Layer 11 of a small transformer language model trained on English Wikipedia (14 layers, counted from 0, width 96). Numbers have three digits each and are written without spaces.
A neuron adds its activation times its output weights to the MLP's output. To switch it off is to set its activation to zero at one token and run the rest of the model.

Output weights of the MLP neurons that the questions are about. A number n stands for (n - 500) times 0.0015.
n9: 495567496600419531452576418426723281465428729341436507678304540360496390502166319794575608517298495274428491398507505456409547573468614550564365459368430457676565533343641617422573439504393364492462527465260617456437600658414426367330777731307599606419463519534185533687750557431422780580
n35: 527449464522348515570565471450488606496664483547495378275552498452779705580037301257663611532487353598452617385461566611248596747513403457317522442455675464437477526509585593502402573364654552599349546637578568174358292609459411501357520444700466542518443577409412275434398697375477656544
n39: 517523602579442635336544607459678389551395683529498542689605395447536466283796533450519325593492673536541483048549574433640308796533438480473608566650243504649388557558728532293478573527399394569521490683347451587406490418460511432400395627450508528550440358492489612468670544407518677430
n45: 505614532647372484682484451731651422513596638383455499369629416486348479319321210293523555637544699349443484346328412334618450588463522609355485540361544489633523435517464751625500395312332488503472316481437691714675370553539642511395413636431605538642478392500413460653318580654523535380
n56: 484459477437618291424478466685633488256442607860614774552588509455385596325333497586587063584333511451497549758373456468510293517453471615510503610592507502481496610819475506487511561462503548448571563349321510403259369444541637278618414526445477428502544487313191618569531494544495490593
n70: 571560448495556670319265459581412472555689515468615500428500494413538388620083622401467877388434415486678486343510595444509478533510684549464488476454753484489480308376357401443561471392302597368524515436509640556384416494352505754650593298509347541426513457450523440429439306625308534519
n76: 512323439453591710541535444518532565323496407332428492239712525402652453593092519504487578433646469472579601684536527585549482373435535582516582515424743646457540406530450510581492638398385710444343560426580675693494414421481543549518445534451407415460410525622333301746481553599618683429
n94: 552524407638626335450458534508554571673587528621363300718380447717374707610697545516632699455326638460450313476502460374493685400621384649496190495565538363531715409560516455280485377578462533573582453323447373482612543622552850500592505199413557608472441559649608414609415480517372322578
n98: 193536373437681300447496567262587705538319415655425543499503486549414921467330494504477460525557413600581524767375643552550408629390508488352506710441566508809402573698584481341388815762628475546435627496532411618569577314500554319528584559386641624513494589490577368564643482349460457501
n104: 527771482488659542485643256484318502288518253539483442393451693562399451719738423525423744423510577625562319434482339424280637513372543603624337546357425525667483518756468558550469697588461574724549398390397310400532467488555571399627548401661528353532688224578500780643427452503489243603
n105: 559324566479390670432637544615542337458389588304579602723587484627498568285411475394466319502401466339444553284340606504423316653376406321547529503373664603554428475519444644601543302458363212447509566585439828555579783511354220651402740457493560605540431242497503388477532516595512468549
n151: 577692506448507565667393578506521395488432527488534617528379470524451616508669511446596514538453641458484441409670394441490515465406326408416422583569614265310452319456338403316482503314531675513408371258434282793409403346492560437359397412462534490412414506308492431510452460440544424475
n155: 449729547517638329559452448393315732465442401531558602286537420400487672254397409337578662497524489623542516648635390489182743674545515587296503390683393694509449439350420528536577516432483457580548523397467244486466412631435677513643540627205532319545235581341315575478452552423717592643
n189: 431421533363545584606579418512487590477691441523367508438626271688488498504483550593488402579709640533558659743329481568316665312470644395494460426508330644601558505550620732453375387471615637524399578542595528365676762615554543583609472549513452590482391544542408393535391663444381401594
n225: 353370661495642521428421546398495502478458653577546804512598477385489597308350492483492533459299550575538476384619519630446511468517425566357361497401686547629469480740628400605436709407501465656343712462799508282482386353544399432645498548599566496376497433460506436458575518706637488762
n237: 480424357536592493494448596575547401457375516607548481769529425609501427295182334593441519594397348541488271663372533499620455356508595586488562529479429550609380717831508542461482371442535478620627650522383433500400436485594419479498473522605520783694611375580589411682694603343735447408

Each question names a token from some text and the token that comes next. It shows the activations a of the neurons there, in the order above. A number n stands for (n - 500) times 0.022.

Then comes g, the gradient of the next token's log-probability with respect to the MLP's output, scaled to length 1. A neuron's effect is roughly proportional to its activation times (output weights . g). A number n stands for (n - 500) times 0.001.

"a ", then "2"
a: 504483535479496491494478520496511505499519480472
g: 584578370489458528675673608366464462499468572467626585544533512244616443314338521451593480422665468510475681491557474373616298537406602461485638468650431346452756685360458526412497569399531571643509454526588389375555602483446466635470399290496541357620493349432514506719587587569544553393
Which two neurons, each switched off alone, lower its probability most, in order? n94, n39

"decide ", then "to "
a: 501308622489464497492513508493499462518590493476
g: 544570566442499546593735344511539438346266695643471553583439537524411587546416660487594489493470518299434465492356073575403409318408521496424434490457451539382352486588346580509687472507612539517481522590674457531449534351456531378496452477534476473553515343510621633583529566523488409278
Which neuron, switched off, lowers the next token's probability most? n35

"take ", then "her "
a: 503478507500503499500508514500503488576499503466
g: 440530226559508643555373488420420480739323667490506340466521481354333564389511570523662491457461395596629369471516584666542578630426543530630418393677469385697455452547492691477526596395543515707567534429587515588683565447467466502396408533626534264487441594464399556422269537613509481565
Which neuron, switched off, lowers the next token's probability most? n155

"next ", then "morning"
a: 464503530485490489508509509487505494511535604451
g: 553363520565416472605371440530449663603353584497573582342507477362450600501337459468493547465482541397576386387445615449599389640549399605517564211595486502552760451689528284614627456383444503498597637571502490502635558478354423389527568579368733425567516268591670571397343578537512517420
Which neuron, switched off, raises the next token's probability most? n189

"closed ", then "for "
a: 495560517513495503503464497486493477586561508495
g: 496531644426420514395426600493533645647379572632433617497517527463567425617527572661623513525615501561609626358412440435494509391608489424310533436297507557446425650701288650538478474299397407527377579550668500419569524350611670525447458493600544665806308461488527554514397535569501573696
Which two neurons, each switched off alone, lower its probability most, in order? n189, n35

"er", then ", "
a: 494476431491518497444507513492499485526493509482
g: 367396564671423698508582343412486436385576459312566473549395213435806491597515523511499479322522343518585422501599649698523556350482667457472457505506628405596568476630406466564377381589552412483409318435643519615396451672493531323494378549582588394616544450545568523622587581403498520459
Which neuron, switched off, raises the next token's probability most? n76

"has ", then "an "
a: 500391493502498494510502515493448508533500506458
g: 454478783386622642397542494507571541478637547335580683474398503532430458487497577455607511508565396621415562623622671220540378568559478613390376327440632474387557573489429391576435465521284598614490742596532492503516450473625631541314486560580392341323539636613494324536461400495546432425
Which neuron, switched off, lowers the next token's probability most? n237

"65", then "\n\n"
a: 436539533478535499502499520498559502498492500494
g: 556438508431523451654365776455618428617456426531464632439479571357433413550491690422553536770425479516560474447436462399487412394506465738391482436616516664182574426552519469433497597772573446401557593531617535543414392480518501302456589245465592555533531409578451671559546520632537448428
Which neuron, switched off, lowers the next token's probability most? n9

"on ", then "the "
a: 499468564479500501493404510502496505510504523458
g: 473512610549446558399408423382730399502453391476565669453635402548518416497519291427277470487529535393447436473501534399606552639533628639309512492619441393441475346300572627538653567510744565520383645343533438506437624574568426460387473338579540243518612592617548645403403604530591394626
Which neuron, switched off, lowers the next token's probability most? n94

"í", then "c"
a: 393467495495501543515511521490436495510508495497
g: 410341448585461337560427319595574437476363531378497464455515651570437415388447634625301540423418326649656256474607451796505458476499443520510691436472534237727357613556602480458432460475584681514576480604577510484379473652415608523505484666420555397452501534362536574443459451505510439377
Which neuron, switched off, lowers the next token's probability most? n105

"Cup ", then "Winners"
a: 377474499497492496429500462493465509557494491506
g: 644647510421392426452605575652658606478513597577447555634541670482426593553288462459393475431266607655576577507416471441599659476620516381532492562517657399389753684465419517677486616479600401437464482495629642710575527513512536417388624523326505621618362590562490527316441562623652536534
Which neuron, switched off, raises the next token's probability most? n9

"(", then "20"
a: 513500508500513513491498520468505500519500489533
g: 499413441389453484242624334675480496460362444477461545534558621406269323538477542650396583627493431548399598547441542409411396529302450234432443494644542467355583385587573348719539555607418621670659519539555367521449427452515493410543629739409583449599584438482505419512556463425672569439
Which neuron, switched off, raises the next token's probability most? n104

"Portland ", then "Trail "
a: 032506436502452505483486338473473524558497505500
g: 439471514394594595501512407415426555416373488428533293551256394368423556577446634554477571487431529517500358459364403585523466373682342561402568569457663568448649517629725452444441381654393455428676420551406727606509456648556497496663603425357435413573380555419696472270587532535425385633
Which neuron, switched off, raises the next token's probability most? n98

"-", then "Los "
a: 321480452478456685491503460487395485495501496494
g: 554552682292480531387453394398398526442541665382429556493249478664420428391627422487526415385544536418582454490456540755689410649511523514455354330576554520463472524347604461461405626500559626540763553288554606587534389448672572670292586618538601454544444454462573529371517591519449629496
Which neuron, switched off, raises the next token's probability most? n39

"Ital", then "ia"
a: 475457454493530508569489516493553499526512498467
g: 545500648666498458430480593444492439415528352541368628570461623572425454491456630428498583448494628493462595501508499795427496415389410545683583461517521411616392609401618576525365471533748442669486467564405495604554502453228505581610437602520612392426655791322487303426558511672581626566
Which neuron, switched off, lowers the next token's probability most? n237

"| ", then "Mod"
a: 495491519478502517502493512499499494499504520550
g: 468514544541492356460442534398457541661463420461337658389543610337455283542487441551562465267359609669478476520550531670444466522842550523444574509428526416443369385530479477624444358360439381418442498714650744503563441502472488361597645567477328541513490547524439525645545236573530580522
Which neuron, switched off, lowers the next token's probability most? n225

"which ", then "he "
a: 491500622488501500501500514500511469603499494492
g: 416334634463495551563365354430235635390542458624612376587489391636428518373475415564698377419547510477613589503701462594392472399569649443543490387473418722601545489590603489500543543591448605486471390623434305469592517316450499513396573469538662711308384296419316522563506578574557510445
Which two neurons, each switched off alone, lower its probability most, in order? n155, n39

"i", then "oc"
a: 458482501506516517492513527499511491574525511506
g: 443642498601493450461491571525592468490533244607224452471465494418364575379571520633628458393490556521481341576553544377576569498597544426383665651461577498501520278488595308368471348552620533528560703621450495469724479660499515402567504624440640393543538580290441361740534475609397559378
Which neuron, switched off, lowers the next token's probability most? n155

"Ald", then "ridge"
a: 331479455557513501503500452500500500494495491503
g: 469504590557341479654474530589430603573391427401367471595495561439534549266397554450548642522433688603391446557314676510485407435717525600515622586589624500684532644486574457594599441348546476615511546620270565480496587350533431516466456467431714413634759551388642392504472572507700351536
Which two neurons, each switched off alone, lower its probability most, in order? n45, n9

"screenplay ", then "in "
a: 505499533492508494399501506502512484507583502498
g: 514452498549498404491694503543572469534420448642521568615476604644379397422596572504535583563515460474446520543653765495414573425364522539677363478630515463443582299398487359458577642632627560501686274536337492347496449486364466507450437449364480457345609483467355533407490693545594400140
Which neuron, switched off, lowers the next token's probability most? n76

"| ", then "L"
a: 493500501499518465506502525494506499500525494510
g: 488639518577606550570439525503561575385456574580303530604709493731479567302560347498473397526441444483494424448634502510539499477468429734489437447637684474494445369535754455386481475492709388418463431511555660448437359455568590446681504560574659360411799553611464615364486682505418600525
Which neuron, switched off, lowers the next token's probability most? n70

"à ", then "del "
a: 456479472488500568340505435603551503559559495509
g: 394501502480239404314604367544501575517557406481148558527390462427477524445449418440502512394472562547564589552619439578603439501644476350477526391393558583648565520509471642361519565546434577504520376439601696532377586447540643655728588658499528596430458581345702385574582281427349462617
Which two neurons, each switched off alone, lower its probability most, in order? n70, n189

"Inter", then "-"
a: 491488504464545486504496527505488506500514508495
g: 398715562462428426545533474478486464431490533564590498401561381330500644444337654555308362498588546336296669470560438490492556571278540567462432368730485708627583419608356343479374360444355565448398468498650447660384517680558380328313484528577510464569490411425522522597491515492659415503
Which neuron, switched off, lowers the next token's probability most? n56

"| ", then "L "
a: 501503529411504448506497519512498495506517500609
g: 589648669519450523624600641367547423448579495684486469463515380511305691318453414506616557452549557546492558521321316391430479381396580796535459473620648452480596617466619407273460446409510479634608284479490501562387470523596416662573523499667547491431541365545458503324575501273477611495
Which neuron, switched off, lowers the next token's probability most? n237

"-", then "wrote "
a: 498500491567492482492498512482504504475492497501
g: 519470211531524597424426415427471435492435584611651522488734646522488427463526335365587404475461673546512595496556491637352452475741476325286659559613339589567544555538519722714551611504515533378577538385315536513595434637519423404535527468621600541580333418535288454536480430545540570420
Which two neurons, each switched off alone, lower its probability most, in order? n45, n70

"| ", then "56 "
a: 506504496509524524500498504493463497497520490508
g: 607530411570534455433387551409466583438550456550431324534524446476594442532398631445444508468549528468641423485573802347491501462348463262481532436457571670418520389333452371531409511679453537548505435508373526442419475635552528330411680524380112460323338297520492459441557514545536462285
Which two neurons, each switched off alone, lower its probability most, in order? n70, n225

"| ", then "7 "
a: 499503545501451501501479520500518501502514506504
g: 454321380541531530613492455371438513386433553491416530334630301360630539557439631421478540342599521236535558524497596484469446423369520462490383694349377487522587527442273597543419651624437547432591432468516509383427588678489432375365502465487330488226344533470587631581486627556579580266
Which neuron, switched off, raises the next token's probability most? n39

"Roma ", then "legend "
a: 428478501497507488446501371472468505538496499503
g: 426471333396532549257633390522466484504574652441587572457442476403610561645636468461462470554319443428546542549520511630498815464607427775612501413387453390330463455580677396570407349749426431420393436668436541480456471480389492551519450663486468536464640654578695469395373581503429416469
Which neuron, switched off, raises the next token's probability most? n155

"Denver ", then "N"
a: 436497493497498474480497518479494523500506494510
g: 354468556446704364562332460517464462386518452409426530568507454346362520315498679538371419462569513586552452534443507574503660439653481554519537473652683513444653569609736523399509641392544457474602576586544566527705378603631440438640448374323531345521447377519658320412729543672512594645
Which neuron, switched off, lowers the next token's probability most? n9

"GP ", then "|"
a: 499460498492431466467499488506501499503497498500
g: 554594493501468362395438504494383725440445574538596299643490544658609337563443551493443544608414505346455467545447552515333625364570535322551490634623527863583540635567557441320660691421664470584428506604401625389477485426584448598509436393471405390516602462479530406303620403359587505519
Which neuron, switched off, raises the next token's probability most? n35

"lo ", then "ultimately "
a: 287500504469509465426502491486460537558515518513
g: 552592503394501557583392621561442315380446546565601414435530470659582531575588644474355584626470482479533512407273285692385785590360626522572487630555395541522672504672524575421478601533494603442466464485272505421561469501454464527394484393363536570611320436659342384484345491485474262588
Which neuron, switched off, lowers the next token's probability most? n9

"Ray ", then "comes "
a: 418501512494516484452506488491502534506513508518
g: 329757510641497558521498522539580443493481400557621506436471432491267629578488342514513610661349496442605442498416321577526615545343234622592459515541539405530605408623539408454534279277317535425380594622443437400694608478408542436409404439579683660401425488554493448512425542511431343438
Which neuron, switched off, lowers the next token's probability most? n151

"a ", then "single "
a: 462500514483489501486501516500498501482507486485
g: 714547499607559424459335673464592476570426397493419449314544492534540446544408647324519647479501346529368473574484523478554348336518556593658314543336668553430408684454484439487480505294417603529529674501597431390674703618442571437581571649634550546594487468276495502731503516337493527546
Which neuron, switched off, raises the next token's probability most? n39

"| ", then "46"
a: 503508533491522482508475503490501498502500485588
g: 606496360558435510555658533709659520529421501521431464666426615364553399412543513335441516538486382698531658456695524385495503571555534421598627347511651619537588625626675450643635455692454530529638486463547396448327628470542477546580481699416479497700763547365381466448485299433545493553
Which neuron, switched off, lowers the next token's probability most? n237

", ", then "co"
a: 500494531500499498502501524565494492533505511503
g: 431594300514646665433413433477438432485426245429436478469435620618536539595549677513382454563338489471582467487552513761514540457544644404582547549687623514642306758517488603455474322587189623505443430433515531613572508621477497462544506442387350582649496531368448585503334406619545508534
Which neuron, switched off, lowers the next token's probability most? n104

"| ", then "52 "
a: 495499583500507474498497525480483502499554490505
g: 600633374485596498387522451474400559596435481617555324548507641582535460374471683494539559448345430664520667421619659422568332494399526360532511458503623595380415507411696271426317520751556442552374420422296437374397490719559545493620682611478408426360589416432513345438402488480488498447
Which neuron, switched off, raises the next token's probability most? n189

"custom", then "ers"
a: 459472477489529500541513531477436497603507494513
g: 580599738622471374488569471583502711547423515478568412555235462340577496331456412585387429698442435459418396506407610441595474523449511578677626403281708433600394559343673560521319486522667480432497558358491568521622470486616421524565461398365338495650510491462539414651581319434563484582
Which neuron, switched off, lowers the next token's probability most? n98

"| ", then "0"
a: 497502575502512449509491519496494500485501522687
g: 413396378666605423602332435432535469429508468542422527368448591327606426385489442570554614579524455565550494598287411524484558544560450428540612580716317377482676532481453412463340358462493576546425490588607504369565591410354468678506319137560497792545442502391411515600606524472565567419
Which neuron, switched off, lowers the next token's probability most? n237

"the ", then "town "
a: 491481486476503481506467518499487506537497485500
g: 461732477381514384410339489519535340365665481549606595421324474476483577585505501540474493539720321503488547524657406469438470451338283690618606376290466659393734530446403527403665465452457374645434545533476519629516516510487483487578638409671645526385553337603590455419371591436510408585
Which neuron, switched off, lowers the next token's probability most? n39

"Utah ", then "Jazz "
a: 452503497498404483489499520482487510498504492502
g: 479605451453486576406503307347476466628452491413541512573340490608288587493384689459460557509457385686650379521360574482407577485598574255392561625578602621417462591496687397644590565529222519381573463498452581636525444590712568622472609436453571369618277426440516492442554531457382519665
Which neuron, switched off, lowers the next token's probability most? n56